Layer 6 of a small transformer language model trained on English Wikipedia (9 layers, counted from 0, width 128).
Take only the direct path to the model's output, skipping the later layers: a vector added to the residual stream pushes a token's score in proportion to its dot product with that token's output vector.

Output vectors of the tokens that the questions are about. A number n stands for n times 0.012.
"levard": 30 43 9 28 -28 -52 -109 6 57 45 -87 46 43 53 -86 25 -60 -27 -3 11 -39 -3 -21 -44 53 41 9 9 63 -9 35 -31 63 11 -30 46 9 -22 4 -23 46 62 38 92 34 22 -129 -29 163 5 25 21 -79 -68 -24 -15 -85 -29 3 47 -15 -9 56 20 22 -4 -45 2 29 -56 20 20 48 -16 77 -23 16 34 60 13 -17 -113 -59 -115 44 -27 -132 38 89 -26 57 12 -45 -102 -53 39 -19 66 -53 43 34 18 39 -38 41 98 -12 -87 -32 20 -46 -12 39 11 12 13 -27 24 26 -282 0 0 -2 -24 182 122 -185 31
"month": 7 29 2 22 -53 -23 -65 -20 28 0 -43 46 -12 -9 -21 31 -74 1 -33 10 -12 -31 -45 -21 75 10 -23 23 -15 -4 18 40 80 60 41 43 48 25 3 -25 10 -12 23 6 101 26 -53 8 88 30 20 -75 -85 -48 -15 -5 -45 26 64 21 56 21 43 42 -29 37 -9 -2 11 -39 12 -18 30 -31 24 -8 5 30 14 3 -17 -68 -8 -45 12 -35 -117 7 81 -33 -16 3 26 -32 -1 28 -22 39 -9 -6 12 22 15 -7 4 73 -18 -18 -52 3 -63 13 20 32 -30 26 -35 -18 -32 -229 -25 16 28 -82 168 22 -119 91
"Se": 6 46 -6 5 -54 -89 -18 9 56 27 -23 18 42 -25 -22 23 -22 -13 -30 17 -15 3 -24 -1 18 18 -39 3 6 -9 -41 -8 15 -33 57 36 -10 -18 38 23 2 53 -2 8 4 19 16 1 71 -64 -16 6 -80 -6 -45 -16 -18 23 7 46 -14 45 29 41 -23 -4 -29 18 -7 -49 91 34 -5 2 58 -31 -36 37 1 29 -16 -34 -12 21 10 -7 -47 34 85 -22 25 17 6 -46 -33 20 -15 6 27 -28 18 -14 30 -22 22 26 -23 -26 -14 -16 1 -18 14 13 31 -1 1 -13 -29 -179 63 5 21 -41 140 2 -135 -7
" °": 23 41 -40 -9 5 -57 -17 56 -14 8 -60 64 27 6 -74 1 -43 32 -75 29 -62 57 -10 -23 20 19 -11 12 11 -12 3 75 5 48 34 74 80 17 30 -10 0 -21 46 48 54 -36 -64 2 47 -66 6 13 -29 -17 7 -27 6 -15 34 9 -38 -57 31 -50 10 29 -21 8 -45 -31 45 17 58 -10 19 -43 -73 -17 15 -27 -53 -64 -4 -63 45 -39 -46 37 113 -10 -14 7 -22 -55 -57 17 -3 8 -10 23 39 -15 7 52 16 139 15 -116 46 -10 -106 -74 -12 62 37 33 -20 62 28 -315 57 7 24 -14 228 42 -133 34
"place": 59 5 33 20 9 -70 -55 24 26 -26 -68 5 115 4 -24 79 -22 12 1 -37 -50 -10 -13 -55 75 3 13 29 18 -7 -41 23 -3 -7 57 59 -4 -4 60 -15 -9 2 20 73 66 16 -130 -6 44 -19 -10 31 -84 -89 -52 -32 -79 -34 90 16 -8 -49 51 6 -31 -37 -54 35 -10 17 10 6 11 -43 42 -15 58 21 32 55 32 -54 0 -97 -11 -19 -65 70 50 54 27 25 84 -40 -37 54 -54 -3 -11 -12 43 10 33 3 93 79 -37 -74 -51 6 4 -2 8 -34 24 37 -30 -4 -5 -183 -40 30 -10 -17 155 -27 -181 46
" /": -3 -5 -19 -1 17 -3 -30 16 11 2 -36 -33 45 18 -64 23 -35 25 -37 2 23 9 23 33 -4 2 10 -35 52 -5 -48 -29 58 10 -15 12 12 3 11 11 -36 17 70 -17 -23 -13 -87 -26 22 13 4 18 -15 -6 -19 22 -4 55 26 57 13 58 5 2 -38 15 28 7 40 -33 -3 -2 -40 -8 -11 -17 -18 6 11 -13 -34 -12 36 -58 -26 29 -69 -6 21 25 7 1 2 -1 -37 16 -13 5 -32 26 34 51 -18 -16 -1 34 15 -4 -53 0 39 -26 55 -17 -34 10 21 1 34 -66 13 10 -28 -1 58 -23 -105 45
" Worth": 5 56 43 -6 4 -20 -46 -33 58 22 -50 18 45 47 -55 53 -30 19 -4 -41 -13 -22 21 -1 14 -5 -28 22 -14 -10 3 29 0 38 51 24 10 -30 41 -48 -5 9 17 61 33 44 -10 -8 95 24 28 -2 -65 -27 -35 -15 -83 6 13 53 3 -66 33 -35 -22 1 18 19 6 -10 13 8 26 5 41 10 -26 8 2 9 -13 -49 -53 -47 -11 -22 -127 24 78 10 7 22 27 -58 -11 6 -36 17 -31 22 0 13 -5 20 -17 82 12 -52 4 -4 -19 -44 30 -5 -19 32 -23 52 28 -116 -13 -2 -1 -48 151 12 -151 -12
"length": 27 17 -3 45 -27 -27 -96 85 19 60 -79 19 31 3 -34 55 -49 -20 -42 1 -10 -35 -75 -8 31 0 -76 6 -36 -6 -46 12 17 41 40 26 -1 -7 17 -9 3 24 -18 -14 52 -24 -80 34 150 -33 21 -17 -88 -75 -41 -48 -64 -5 9 46 11 37 31 26 -8 25 -37 5 55 1 79 9 22 -14 95 6 -15 69 25 -9 -27 -61 -38 -54 -9 -1 -77 -1 79 42 39 -43 17 -13 -29 17 29 69 28 27 56 28 -16 -13 57 97 -16 -43 15 -8 -56 -20 70 0 45 48 -30 -10 -19 -228 -45 -17 -11 -60 222 11 -190 24
"ities": 27 -11 55 11 -8 -46 -80 14 39 -41 -79 -19 51 19 -17 0 -11 -12 -13 -37 3 -34 -6 -19 81 -3 -10 37 69 -4 -6 -4 2 -15 43 48 -2 19 77 22 12 -13 -2 25 37 12 -17 -68 122 -11 15 53 -46 -59 16 -15 -45 9 2 -54 12 -44 -10 26 -12 -28 64 28 43 -2 40 8 5 26 44 23 -31 -4 5 24 17 -36 -52 -18 -38 -54 -116 32 49 36 39 47 -67 23 -45 38 -58 103 -91 10 -57 28 16 11 -18 52 8 -31 -31 8 -14 32 49 -10 -28 -19 -106 50 17 -115 -48 40 13 -2 68 58 -174 47
"ex": -23 37 23 -24 -9 -44 -15 3 -9 -4 -41 21 11 9 5 13 -13 11 17 6 -14 -2 -32 0 36 24 -48 26 -13 -6 21 22 12 34 18 31 -11 37 33 -26 20 16 11 38 27 40 -20 -28 27 -14 -15 -14 -14 -25 -1 60 -20 -2 28 57 -42 -89 19 -27 15 21 46 18 8 23 50 -12 28 -24 32 7 -2 4 18 21 13 -58 -26 -10 26 11 -117 60 50 5 15 -22 10 4 -18 27 -46 37 -5 24 -32 16 -26 -31 -9 59 1 -63 23 -5 -52 -37 20 2 31 24 -10 39 35 -167 -31 -4 -76 -9 47 -41 -102 15
"angered": -5 52 65 54 7 -35 -135 22 29 76 -52 7 36 -2 -53 142 -39 -2 -73 -5 -25 -11 -58 28 36 45 -38 7 62 -4 -31 56 68 12 43 72 20 -44 87 -63 -5 1 41 57 83 55 -87 -24 48 -13 26 29 -86 13 -38 -10 -100 -27 -24 68 36 -75 71 -30 17 31 -85 8 56 -83 4 -64 30 -11 59 -16 -31 48 7 -33 -8 -135 -83 -41 -13 -72 -131 28 57 -10 94 20 94 -78 -47 56 -44 59 -61 28 -39 24 1 -1 69 96 -24 -84 -32 28 -29 -21 26 33 39 21 11 28 64 -272 -34 51 -42 -24 204 64 -190 21
" intention": -2 41 18 29 -41 -29 -73 38 28 7 -89 -15 51 -15 -76 52 -22 -3 -14 28 -82 -7 -47 -19 62 26 6 74 53 -6 -10 24 67 30 40 28 11 12 0 -25 27 1 23 -28 -4 37 -77 -6 127 37 -7 42 -138 -12 -52 -20 -12 -5 27 8 -43 -28 -10 43 -6 5 -78 32 16 11 53 34 66 0 60 44 -17 35 0 27 -44 -15 -61 -32 -5 -74 -150 9 35 -58 16 46 10 -21 -26 12 -22 13 -36 -71 21 30 46 -32 10 92 -7 -64 60 26 -35 2 11 -35 -32 33 22 -13 51 -180 -18 31 36 -21 128 62 -138 23
" vel": 19 22 -11 14 1 -40 -43 52 74 10 -11 -39 57 36 -80 19 -35 3 -58 27 -1 63 12 -44 15 17 1 -18 11 -6 5 18 53 61 39 31 -2 5 76 -13 -58 -14 -10 16 52 13 -29 -40 54 -31 12 -36 -55 -30 -28 -13 -10 -38 -1 73 -5 -47 56 58 16 4 28 -14 -16 -41 39 -28 10 -11 93 -79 -35 45 53 58 -48 -56 -31 -57 -15 -32 -44 75 35 -13 30 2 47 -25 -38 42 3 46 -25 -2 20 -14 17 21 8 90 38 -66 -43 -29 -27 -52 -24 31 2 16 -30 14 8 -254 -21 39 -22 3 174 29 -210 32
" respectively": 41 85 -22 -6 -36 -12 -67 -20 -39 -15 5 -80 -35 29 46 -24 10 -13 10 14 28 -34 -20 -1 45 3 37 37 -19 -8 28 3 16 -15 46 35 15 22 39 -4 34 -38 -15 32 59 63 -91 -3 126 -73 18 -25 -100 -60 -72 22 -9 -45 31 84 39 -67 46 20 -4 -46 -40 40 11 -21 -27 -76 12 -105 37 47 25 62 32 -5 5 -45 -21 -114 1 -28 -67 -9 35 -25 7 -43 40 -23 -23 26 -47 65 27 6 35 22 8 -27 28 128 32 -36 -3 29 -23 -14 -12 -16 13 4 -10 22 102 -224 9 64 43 -30 133 2 -90 -3
"ufact": -4 45 77 7 -41 -41 -44 -16 17 18 -129 17 100 -9 -60 48 30 -30 -62 49 -25 18 -43 -15 65 64 7 -10 -23 -8 -33 27 35 24 50 89 -45 22 39 -15 46 13 30 86 40 28 -74 28 191 -55 9 -30 -119 -14 -78 41 -125 -72 -59 93 -2 -69 67 -4 -22 17 -18 14 -18 24 -62 10 49 -19 78 -16 -62 37 59 23 -19 -97 -110 -91 10 -3 -144 65 81 -18 79 80 3 -46 -29 69 -35 54 -5 -38 -9 45 43 -3 20 114 12 -62 -5 -13 -76 -75 -27 21 40 9 3 50 27 -272 -22 37 -26 -54 172 112 -197 73
"urname": 8 6 -24 17 -31 -42 -78 23 36 24 -141 43 76 -3 -1 73 -40 27 -25 -17 -58 -7 -14 36 23 44 -29 36 21 -8 -41 2 -7 38 -18 72 70 -40 55 68 57 37 81 46 52 34 -175 -5 53 -55 23 -14 -57 -17 -41 -44 -17 59 -2 62 13 33 33 4 55 36 -30 21 1 -62 62 -25 15 -15 24 -24 -42 11 38 2 -27 -87 -54 -93 52 -58 -125 -34 85 57 29 29 -48 -54 -40 73 -45 -16 -18 4 57 -28 34 -66 59 126 6 -96 -38 18 -102 -10 45 6 36 -18 10 53 19 -242 45 43 2 -41 156 31 -168 34
"}:": 37 -34 9 17 4 -81 -109 8 53 49 -108 -30 -74 0 -100 24 -85 -33 -68 23 0 21 -56 57 43 -4 -70 -7 56 -8 -25 46 66 60 81 69 -21 29 -19 -4 -25 -19 34 -20 158 35 -49 -25 71 -13 14 97 -100 -60 24 -15 -1 -10 -24 69 -3 23 63 -27 12 23 18 19 -17 -114 -9 38 58 49 84 -41 -62 -1 -16 69 5 -66 -26 -79 67 -12 -138 89 98 36 52 13 16 -52 -50 19 2 -15 -54 62 -25 -4 45 -36 48 103 7 -53 -66 4 -8 -83 28 2 99 -12 -31 36 -19 -274 -70 29 16 0 273 74 -211 44
" Spacewatch": 4 54 32 9 -48 -63 -111 -21 87 -29 -149 26 0 53 -86 103 -121 -33 -56 32 -14 -1 -17 -54 82 -26 -36 89 -15 -25 -53 11 42 24 42 83 75 -27 82 16 18 63 39 64 148 50 -139 -38 154 -39 34 -14 -148 -38 -89 -23 -71 -36 -15 85 22 -34 109 0 91 46 -69 27 13 -75 6 19 41 -50 64 -60 -16 35 35 28 43 -165 -73 -147 46 -19 -226 45 178 13 31 43 2 -74 -65 41 -26 25 -55 57 37 20 1 -57 40 197 6 -72 16 36 -51 -14 57 8 -8 14 -44 27 81 -474 -21 42 -47 -23 426 169 -262 26
" Recording": 17 48 -18 48 -24 -15 -66 -11 -11 3 -63 19 8 47 -70 47 -11 -11 -39 -17 -31 6 -7 37 10 33 41 9 19 -11 -3 34 51 62 7 -10 39 4 31 -57 25 38 25 55 41 27 -62 23 65 -53 0 16 -81 -18 -22 -19 -39 11 25 42 -9 -32 49 42 -13 -20 -7 31 6 -49 86 -14 -16 -65 45 -33 0 54 60 -28 -18 -82 -5 -82 -9 -16 -142 6 77 32 44 25 -29 -77 -15 34 -15 60 -80 -21 -31 32 25 -43 25 146 -49 -46 -7 9 -33 -5 2 27 43 2 -35 -6 11 -70 -29 -11 -39 -20 142 40 -179 84
" \"": -6 33 -6 0 -15 -41 14 -39 -24 6 12 36 0 -2 5 67 -30 -19 40 -32 -41 -9 3 28 45 4 -14 -22 -1 -4 -11 48 -11 29 -38 13 -21 9 2 -10 30 -25 -12 43 28 -24 15 -47 58 59 -27 -11 -27 -31 25 -40 53 -16 8 3 -49 3 -2 14 23 -37 -57 8 -1 -41 36 4 35 26 33 31 14 24 -1 -12 -30 6 24 -14 -2 -9 -62 13 -19 19 8 53 20 -18 2 3 -8 66 21 17 12 10 19 -31 15 32 5 -47 -39 -12 -9 16 5 -33 13 30 -39 19 -36 -73 28 3 1 -40 48 -73 -8 -16
"amental": 10 50 -23 33 -15 -64 -105 19 14 40 -23 -31 115 -7 -45 99 -30 -20 -5 -47 -27 -26 -25 -40 39 15 7 8 -1 -4 -35 32 6 2 26 50 37 -42 45 -30 42 57 -2 125 24 17 -15 -3 153 11 29 -41 -123 -30 -33 20 -69 36 -29 50 36 -14 51 40 7 -6 -27 9 25 -57 67 -16 56 -13 86 -4 -82 -37 19 38 24 -58 -37 -89 35 -41 -103 76 76 14 19 -16 -4 -49 -41 49 -7 60 -51 25 -5 61 -11 -33 32 82 -34 -48 -45 1 -17 -20 34 -36 -11 22 -37 29 60 -251 -35 -12 -19 -39 163 79 -213 24
")===": -17 63 4 -3 -13 -7 -67 -15 -31 34 -70 11 -33 -28 5 3 -16 -53 35 -17 8 41 -7 -43 -43 66 15 -2 18 -9 -26 68 39 -19 -8 18 9 -2 58 -33 107 8 -8 44 84 1 -110 -20 109 -24 -13 29 -140 -36 8 -26 -26 -75 5 -11 -33 24 47 30 94 -18 31 -3 -5 19 26 37 34 -19 79 -39 35 82 38 -35 41 -134 0 -44 -13 -83 -115 55 80 36 -16 8 -17 -29 -30 47 6 -42 -77 -23 14 -6 -19 -61 -29 90 -8 -109 2 10 -6 -34 58 -13 23 0 -66 64 117 -205 41 30 18 -28 211 93 -196 104
"ively": 23 24 69 3 5 -71 -75 -28 17 52 -52 -23 47 -2 7 75 -58 24 27 -15 -25 -9 -13 -13 55 42 -2 -7 23 -3 75 19 -11 -75 105 69 -11 5 69 -68 -21 -4 -21 -6 43 42 -50 -11 126 -27 16 -39 -140 -25 -25 -37 -79 26 35 36 -18 -17 69 -33 11 22 -36 23 -7 8 59 -2 8 -47 5 7 4 9 68 -6 21 -75 -22 -112 -5 -49 -117 75 54 41 11 44 42 -9 -17 45 -5 54 -22 -33 -40 64 41 -3 16 81 8 -1 12 -1 -27 -1 7 -94 1 59 -13 69 -24 -225 -63 -41 4 -62 133 58 -162 39
" or": -5 30 -9 21 -12 -8 -31 17 -17 23 -3 -17 46 -7 -36 27 -40 22 26 -25 21 -26 1 58 -5 -5 -18 -36 22 -1 14 31 31 -7 -59 22 -6 -8 25 27 -28 37 50 37 -33 28 9 16 33 -8 -22 27 -14 6 -56 -27 -28 -37 46 22 -45 15 58 -24 -24 -19 1 26 -19 33 62 -6 -42 -9 -11 5 25 -6 -18 1 -37 13 19 -38 -3 -9 -36 18 -26 13 -13 21 -18 36 18 19 -39 -19 32 31 6 22 -45 5 -12 39 -12 -17 0 -8 25 -5 -18 -18 19 17 -2 21 -34 -87 7 -25 18 -18 48 36 -52 -37
" Directed": 23 5 9 26 0 10 -107 -16 -13 120 -69 -22 29 4 -54 52 -65 -12 -41 20 -51 -17 -59 18 85 53 -15 1 -48 -13 10 -3 1 -40 53 67 -30 18 -33 8 -39 40 39 18 8 -3 -47 -14 78 -42 26 20 -100 -27 -46 -22 -10 -3 34 17 -41 20 52 43 -16 85 47 26 3 -62 34 5 -32 37 -20 1 -9 51 4 -29 36 -41 -36 -106 49 9 -150 20 88 -2 36 16 15 -49 7 37 -25 52 10 -15 0 2 6 -21 36 106 10 -39 -28 -1 -22 -14 5 63 44 14 -26 -14 0 -106 21 -28 -26 2 150 -9 -135 26
"ical": -10 66 39 29 -16 3 -31 -64 40 0 -61 -34 17 2 -16 92 -53 27 -9 -6 2 -2 -66 1 41 55 -6 -7 18 -2 -27 14 22 49 26 6 59 27 85 17 -5 23 -11 44 60 23 14 -31 103 34 14 -51 -53 -12 9 -15 -50 17 40 45 36 22 31 -23 -27 -53 46 20 51 14 -5 -7 18 -37 26 -6 -30 -5 -71 -5 17 -60 7 -33 -19 -14 -86 61 43 0 -4 3 -51 -30 -38 22 -27 64 -18 41 -40 38 -3 -28 -18 105 -58 -24 6 -6 -17 -14 10 -27 -31 32 -46 -3 15 -180 -95 -35 43 -28 74 40 -133 23

Each question shows what one neuron of this layer's MLP adds at an activation of 1. A number n stands for n times 0.0044.

n662: -7 13 2 28 26 48 -14 -26 89 -40 44 22 34 -47 32 -6 -21 -5 -61 59 -65 35 -12 43 -15 -30 3 35 -81 21 -27 -58 -69 36 -34 1 -71 -18 33 50 56 56 41 -1 16 15 114 -34 20 93 20 -18 -28 27 -26 -38 14 16 -36 35 -32 -20 18 -22 -40 -20 47 -1 49 -33 13 10 -17 -9 33 59 -69 56 -14 11 -28 -12 -46 35 -41 -11 29 -56 64 -15 15 36 -68 -5 -9 -47 -48 4 -5 -96 15 18 10 -18 7 -99 35 -34 -10 1 -18 28 -16 21 -57 51 55 -8 -19 -40 -18 -13 -45 41 83 -38 9 -33
Pushed up most: "Se"

n289: 31 -26 88 -42 -67 17 -5 20 -13 11 17 31 -19 -23 14 26 4 -13 -29 12 -23 31 36 39 30 -28 -7 -22 29 173 -25 -12 -53 1 -4 19 -11 -14 26 -23 -8 16 -24 -48 21 63 -25 -8 -38 5 -51 89 -10 -2 -32 -22 9 24 9 67 -25 33 -8 -21 22 -13 -40 -12 -22 -40 11 24 -24 -27 -3 7 -30 -47 39 1 20 -15 -24 39 -21 -72 8 -8 -44 10 37 -26 -14 -25 -14 -19 29 38 -30 2 27 35 13 57 -12 -56 -5 15 -54 40 4 16 -49 -4 -35 -47 43 14 0 47 6 -1 34 27 39 26 -23 -42
Which three tokens does it push up most, strongest first? "angered", "}:", "Se"

n159: 2 31 -10 1 -54 -47 -33 33 40 -27 -23 -17 15 2 21 -87 -18 10 -42 43 -4 -60 -70 72 -2 61 -15 12 61 7 35 25 17 -8 26 -23 -32 12 -46 17 23 5 15 -24 1 -17 -13 46 -3 -23 -19 74 -11 9 12 49 -7 27 30 -1 -36 30 -92 23 30 -41 -44 -22 -2 15 -44 -30 16 -90 1 -1 -34 1 22 25 51 42 17 42 -49 39 -42 -17 -50 -14 -15 47 -43 14 -15 -20 -7 -2 19 -27 -12 -22 18 29 35 -11 36 6 -54 -55 0 -3 -5 63 -30 76 12 -82 -12 19 20 17 -4 7 105 43 -15 23
Which two tokens does it push up most, strongest first? " intention", "}:"

n706: 9 49 7 -28 -16 60 63 37 37 101 -74 -30 36 60 -4 11 27 -62 -23 -17 -34 61 25 -15 -54 22 -69 -20 93 -104 -18 -7 -62 67 -31 4 -70 -46 -4 0 42 -19 20 28 -14 88 57 10 -33 49 -69 -31 -15 -41 -17 41 -72 77 46 -3 93 16 18 52 -62 -24 42 34 -47 -6 78 -92 -47 -16 28 -44 -56 31 19 60 -60 -79 -52 -22 -50 37 58 -14 -49 -14 51 54 60 2 8 39 25 -5 -24 27 -15 3 -12 -18 38 9 17 15 -38 -36 30 31 25 7 25 -33 -51 30 -31 -52 7 -3 -2 -8 -40 -12 0 5
Pushed up most: " vel"

n270: 45 40 51 -6 -13 29 -9 -51 20 -10 82 12 81 -35 12 -60 40 -48 -27 26 -54 -18 -28 22 35 32 31 18 -2 -70 28 -24 -68 -45 -27 -1 3 -45 -15 -44 9 28 -13 -7 29 -3 79 0 -40 -50 32 15 -60 31 -4 39 0 48 -69 66 8 89 -19 -10 27 14 59 -35 40 17 60 -19 38 -34 2 25 -38 13 20 1 -6 30 7 49 -8 -42 -39 41 -34 16 -20 -116 37 20 7 4 26 28 5 -13 -50 61 -46 14 -8 -52 -24 17 21 -6 25 -17 55 -6 -38 -10 -48 -2 31 -34 1 -31 -15 -29 14 -35 -69 -29
Pushed up most: "amental"

n369: 46 41 -18 -41 2 -61 -33 -36 42 12 7 2 10 48 44 -20 -1 105 -11 66 -27 -26 -30 14 -10 27 -25 -24 -4 19 1 -13 -65 16 0 -57 -15 69 -16 -1 -37 -28 25 23 9 -26 -12 28 9 43 6 -9 8 -29 19 30 41 -36 29 -11 -84 2 -17 -54 -62 -19 -50 -73 65 43 36 30 -3 2 9 6 -52 -53 12 -17 70 5 -31 -22 -31 64 39 31 27 -7 -75 28 81 -20 -28 -48 -61 -23 15 -24 5 -15 34 -2 -21 35 -18 21 -21 2 57 -53 -40 31 12 39 -32 -30 30 45 -13 -18 16 13 7 31 -31 12
Pushed up most: "place"

n29: -44 -1 -31 62 -24 -3 -1 17 -1 -2 -22 60 -7 -16 -5 -19 19 -2 -13 30 48 37 38 -4 -43 45 48 14 -45 34 15 14 -23 -22 28 -1 -55 30 -2 12 47 13 59 -55 -42 -73 -53 -14 -30 50 2 37 30 -34 0 -50 91 -20 46 38 -5 -4 -32 33 37 43 30 -14 7 42 21 -7 11 -43 13 -10 44 -37 -13 -7 2 43 48 -38 -66 12 -44 13 -50 -36 4 5 -21 -59 14 49 18 -23 30 79 2 -55 22 -92 -82 -4 -52 51 -36 -33 -3 -18 12 -17 -5 -17 46 -39 41 -10 -16 33 22 8 21 -15 -51 7
Which three tokens does it push up most, strongest first? ")===", " /", "urname"

n454: 18 52 38 -19 37 -10 13 -16 20 -25 71 74 25 18 -26 -5 19 -49 13 -38 -4 7 46 46 -18 12 -4 8 -70 -16 -13 7 -52 21 24 23 24 -66 -19 -70 38 23 -40 -27 10 -6 29 52 -57 -15 -46 -27 -43 -90 -23 38 40 -20 27 45 33 26 -96 -4 -58 2 18 -45 -9 -26 -12 6 53 -39 30 25 56 60 18 -41 1 49 -7 20 21 50 -34 18 -72 20 38 54 -57 40 -35 13 -3 19 46 -66 106 60 -66 -17 93 48 -41 16 -35 -18 -48 -74 -61 27 22 2 -14 -13 -8 -18 51 14 -15 -24 -36 13 -89 -27
Which of these tokens does it push down most? "ities"

n218: -11 -74 9 -68 12 8 62 6 0 -43 49 47 -3 15 -23 10 1 -36 27 8 82 30 -12 75 -28 73 12 20 -22 28 42 24 -15 18 -31 27 -42 41 -11 5 6 -18 17 -7 47 9 -38 44 24 -7 6 25 12 -25 0 5 50 -14 -4 -44 -24 -60 39 57 2 -74 0 31 -21 47 -12 -19 35 56 45 17 -59 -4 -75 -47 -6 79 -8 -11 -10 -8 -27 -69 -47 -20 63 2 -36 52 8 -59 -15 -28 1 18 -6 -47 15 -5 21 21 -17 -60 -10 13 -11 -73 -20 12 54 19 35 -23 31 14 -3 -33 29 1 34 -17 -51 1
Pushed up most: "}:"

n763: -1 6 30 -67 -20 -10 27 -7 39 7 -2 -55 -33 27 51 -27 17 17 -41 -74 17 31 -28 -17 0 -26 57 -7 -24 -12 -41 -14 -36 24 9 7 65 -15 -19 -17 6 -25 32 44 -19 -39 32 40 -39 -24 -39 71 18 47 37 -21 47 -3 -3 36 14 1 -1 -9 1 23 0 -32 -36 11 21 -39 1 -39 -22 -29 -21 65 -19 -11 -14 -37 6 -28 -51 7 64 -18 -11 -30 -30 39 20 24 -22 63 -9 -12 37 -3 -29 13 -45 50 3 -37 -58 -46 34 -49 155 -62 3 1 -17 16 14 88 40 14 21 -38 25 -8 14 -12 -18 13
Which of these tokens does it push down most? "levard"

n473: 0 69 2 153 20 -16 -24 -62 -13 -57 52 -33 11 -6 -1 -27 -6 -1 23 -12 -2 36 -10 11 -30 70 37 6 -41 23 5 -24 -27 -85 -67 17 -14 -29 74 28 -28 47 -19 -30 3 -29 -97 55 1 -49 45 38 -53 14 -18 27 45 -8 -26 18 8 5 68 15 -30 -47 -90 -42 30 0 -8 -19 43 -2 -59 62 21 -4 -1 -48 65 76 -24 20 -67 28 51 -10 41 -61 84 -22 -7 2 8 -32 14 17 -11 75 -15 -40 23 6 -50 -22 4 73 -39 -35 18 -25 21 -28 -39 -97 43 -5 -47 36 -15 43 -43 56 136 36 36 34
Which three tokens does it push up most, strongest first? " respectively", " Spacewatch", "angered"

n446: 20 20 -93 29 -12 -13 88 11 -18 61 66 100 25 -55 46 10 -33 44 -74 -25 -49 75 8 0 -116 -10 -12 -79 23 0 110 -57 -46 14 -44 -31 70 0 14 -16 16 35 -7 3 -42 -18 -99 -13 -22 -67 25 -14 -31 30 17 -16 51 -4 15 -73 8 -64 -32 47 48 -3 -48 -40 -19 -40 -40 -7 -15 22 1 -24 -53 43 -71 -35 43 110 -38 6 -24 -25 -13 -42 -67 -118 -47 96 91 25 -2 -15 48 -8 8 41 39 -36 30 45 -39 -15 20 -48 -10 10 -24 -43 38 15 46 16 -27 12 68 41 69 22 -36 96 136 -96 77 3
Pushed up most: " °"

n738: -26 25 -18 -13 75 18 -9 35 -40 -37 -13 0 -11 -19 -37 9 -47 52 -24 -29 -7 -42 50 8 -10 -20 49 -29 12 -87 -16 -16 28 3 12 26 25 -14 -77 -26 -36 -42 47 68 53 36 -5 5 -13 21 -16 -9 -17 -76 -13 96 -22 -78 18 -112 -3 26 67 -66 -19 -4 -75 -12 51 91 46 48 -68 10 20 36 51 8 4 56 -48 -65 -46 33 -29 19 18 33 77 -40 25 44 1 0 -51 39 -31 10 13 -42 16 58 60 26 -8 32 3 0 -38 -5 -15 -5 11 55 53 -49 -51 -81 -36 -3 90 32 -28 -8 0 -21 -13 23
Pushed up most: "place"

n310: -24 0 -6 61 -35 -11 -20 34 24 30 34 11 84 2 35 -32 4 -36 -6 15 -12 28 2 0 -58 23 -15 -10 53 26 49 -15 24 -83 -35 -20 -24 19 -38 -43 -58 18 -6 62 -38 53 -79 26 -19 6 -64 -25 2 75 -2 -49 -44 -14 74 30 45 -62 -17 -38 29 -9 37 7 24 54 55 31 -1 85 -21 27 -33 24 -45 58 29 7 19 7 38 -1 -5 -70 -48 -60 -7 -26 -12 6 9 9 69 -86 -13 47 32 8 41 -32 -18 31 -24 -36 7 -3 -14 -29 27 22 23 -48 -23 -84 14 -87 12 -15 31 -16 38 18 -44 -14
Which two tokens does it push up most, strongest first? "levard", " Spacewatch"

n648: -1 74 19 101 -31 -22 30 27 37 25 -33 60 8 -42 10 20 11 22 35 -1 -49 54 -17 -1 39 20 -7 59 38 -49 19 -37 -42 -44 43 26 -100 15 17 -20 34 -100 31 4 -5 28 -52 19 -7 8 45 25 -54 -42 -25 14 -38 -13 -42 -31 23 5 72 -41 15 -40 32 19 40 -32 -6 21 -65 13 55 58 45 53 -26 -60 47 -64 7 36 -40 -33 1 -32 15 -29 -14 -6 -32 12 -12 -42 22 -56 14 -3 -44 -15 41 -49 -46 -21 -12 2 -2 10 -35 1 -42 111 76 -4 -39 17 -10 19 -20 23 13 -3 -64 26 -41 30
Which of these tokens does it push down most? " /"

n676: -61 17 -11 86 -28 -22 38 -4 54 22 27 -41 -10 34 25 17 -49 -69 46 -6 12 -37 -56 -45 39 -31 23 76 -17 -41 -43 -18 -28 31 35 43 -60 28 -7 -59 22 6 -15 16 8 2 58 -25 -20 7 -7 24 56 8 48 -62 -11 -6 -38 61 33 -23 -11 -17 9 20 3 10 3 17 -50 -12 -99 -10 -29 15 -17 11 -40 -28 -12 12 -18 38 -40 55 -5 19 72 38 35 7 14 38 49 -3 71 -4 -11 -14 3 -14 -21 6 50 -1 -18 19 5 -58 14 -22 -23 33 -19 3 21 -53 5 13 -16 -22 24 6 -37 24 -145 -36
Pushed up most: "ical"

n572: -16 -42 -10 0 10 2 50 -30 50 89 3 27 -10 -17 5 49 32 36 38 -54 -92 -25 -21 40 -28 -42 -31 20 30 -15 6 -1 -39 -57 -16 11 -24 57 -81 2 20 11 -45 17 -21 29 -5 -53 36 -6 -9 -15 19 -22 -19 3 2 -10 -12 14 -44 -6 2 -1 8 -17 26 43 10 31 -10 50 30 8 3 31 2 -12 -12 16 -24 -19 7 -41 -129 -9 29 55 -67 17 -26 -77 7 4 59 4 11 46 22 -3 -15 66 24 -19 -14 -59 104 85 4 53 -37 -13 -4 -27 -8 -14 24 33 69 10 -13 -21 -29 12 -34 -37 30 -18
Pushed up most: " \""

n24: 54 7 -72 7 -21 -46 30 -19 60 31 -23 -147 -24 -1 7 18 5 -9 31 21 -59 58 -17 -27 27 30 16 34 -17 -25 -25 30 -42 -71 -39 21 -31 -10 53 -21 -17 -32 62 -46 -27 -49 0 -26 26 18 24 -8 0 39 28 3 -44 22 61 -16 20 37 -34 16 -3 58 -2 -25 -17 -71 -3 -62 -56 42 86 33 10 -22 1 2 58 2 15 -57 6 56 20 31 -7 -29 -7 49 110 65 16 41 -62 48 -1 59 63 -11 -38 -10 64 50 -34 -27 -60 62 9 -72 23 17 -16 -44 -49 -22 38 50 -61 -40 23 -16 -14 -44 6 -6
Which of these tokens does it push down most? " °"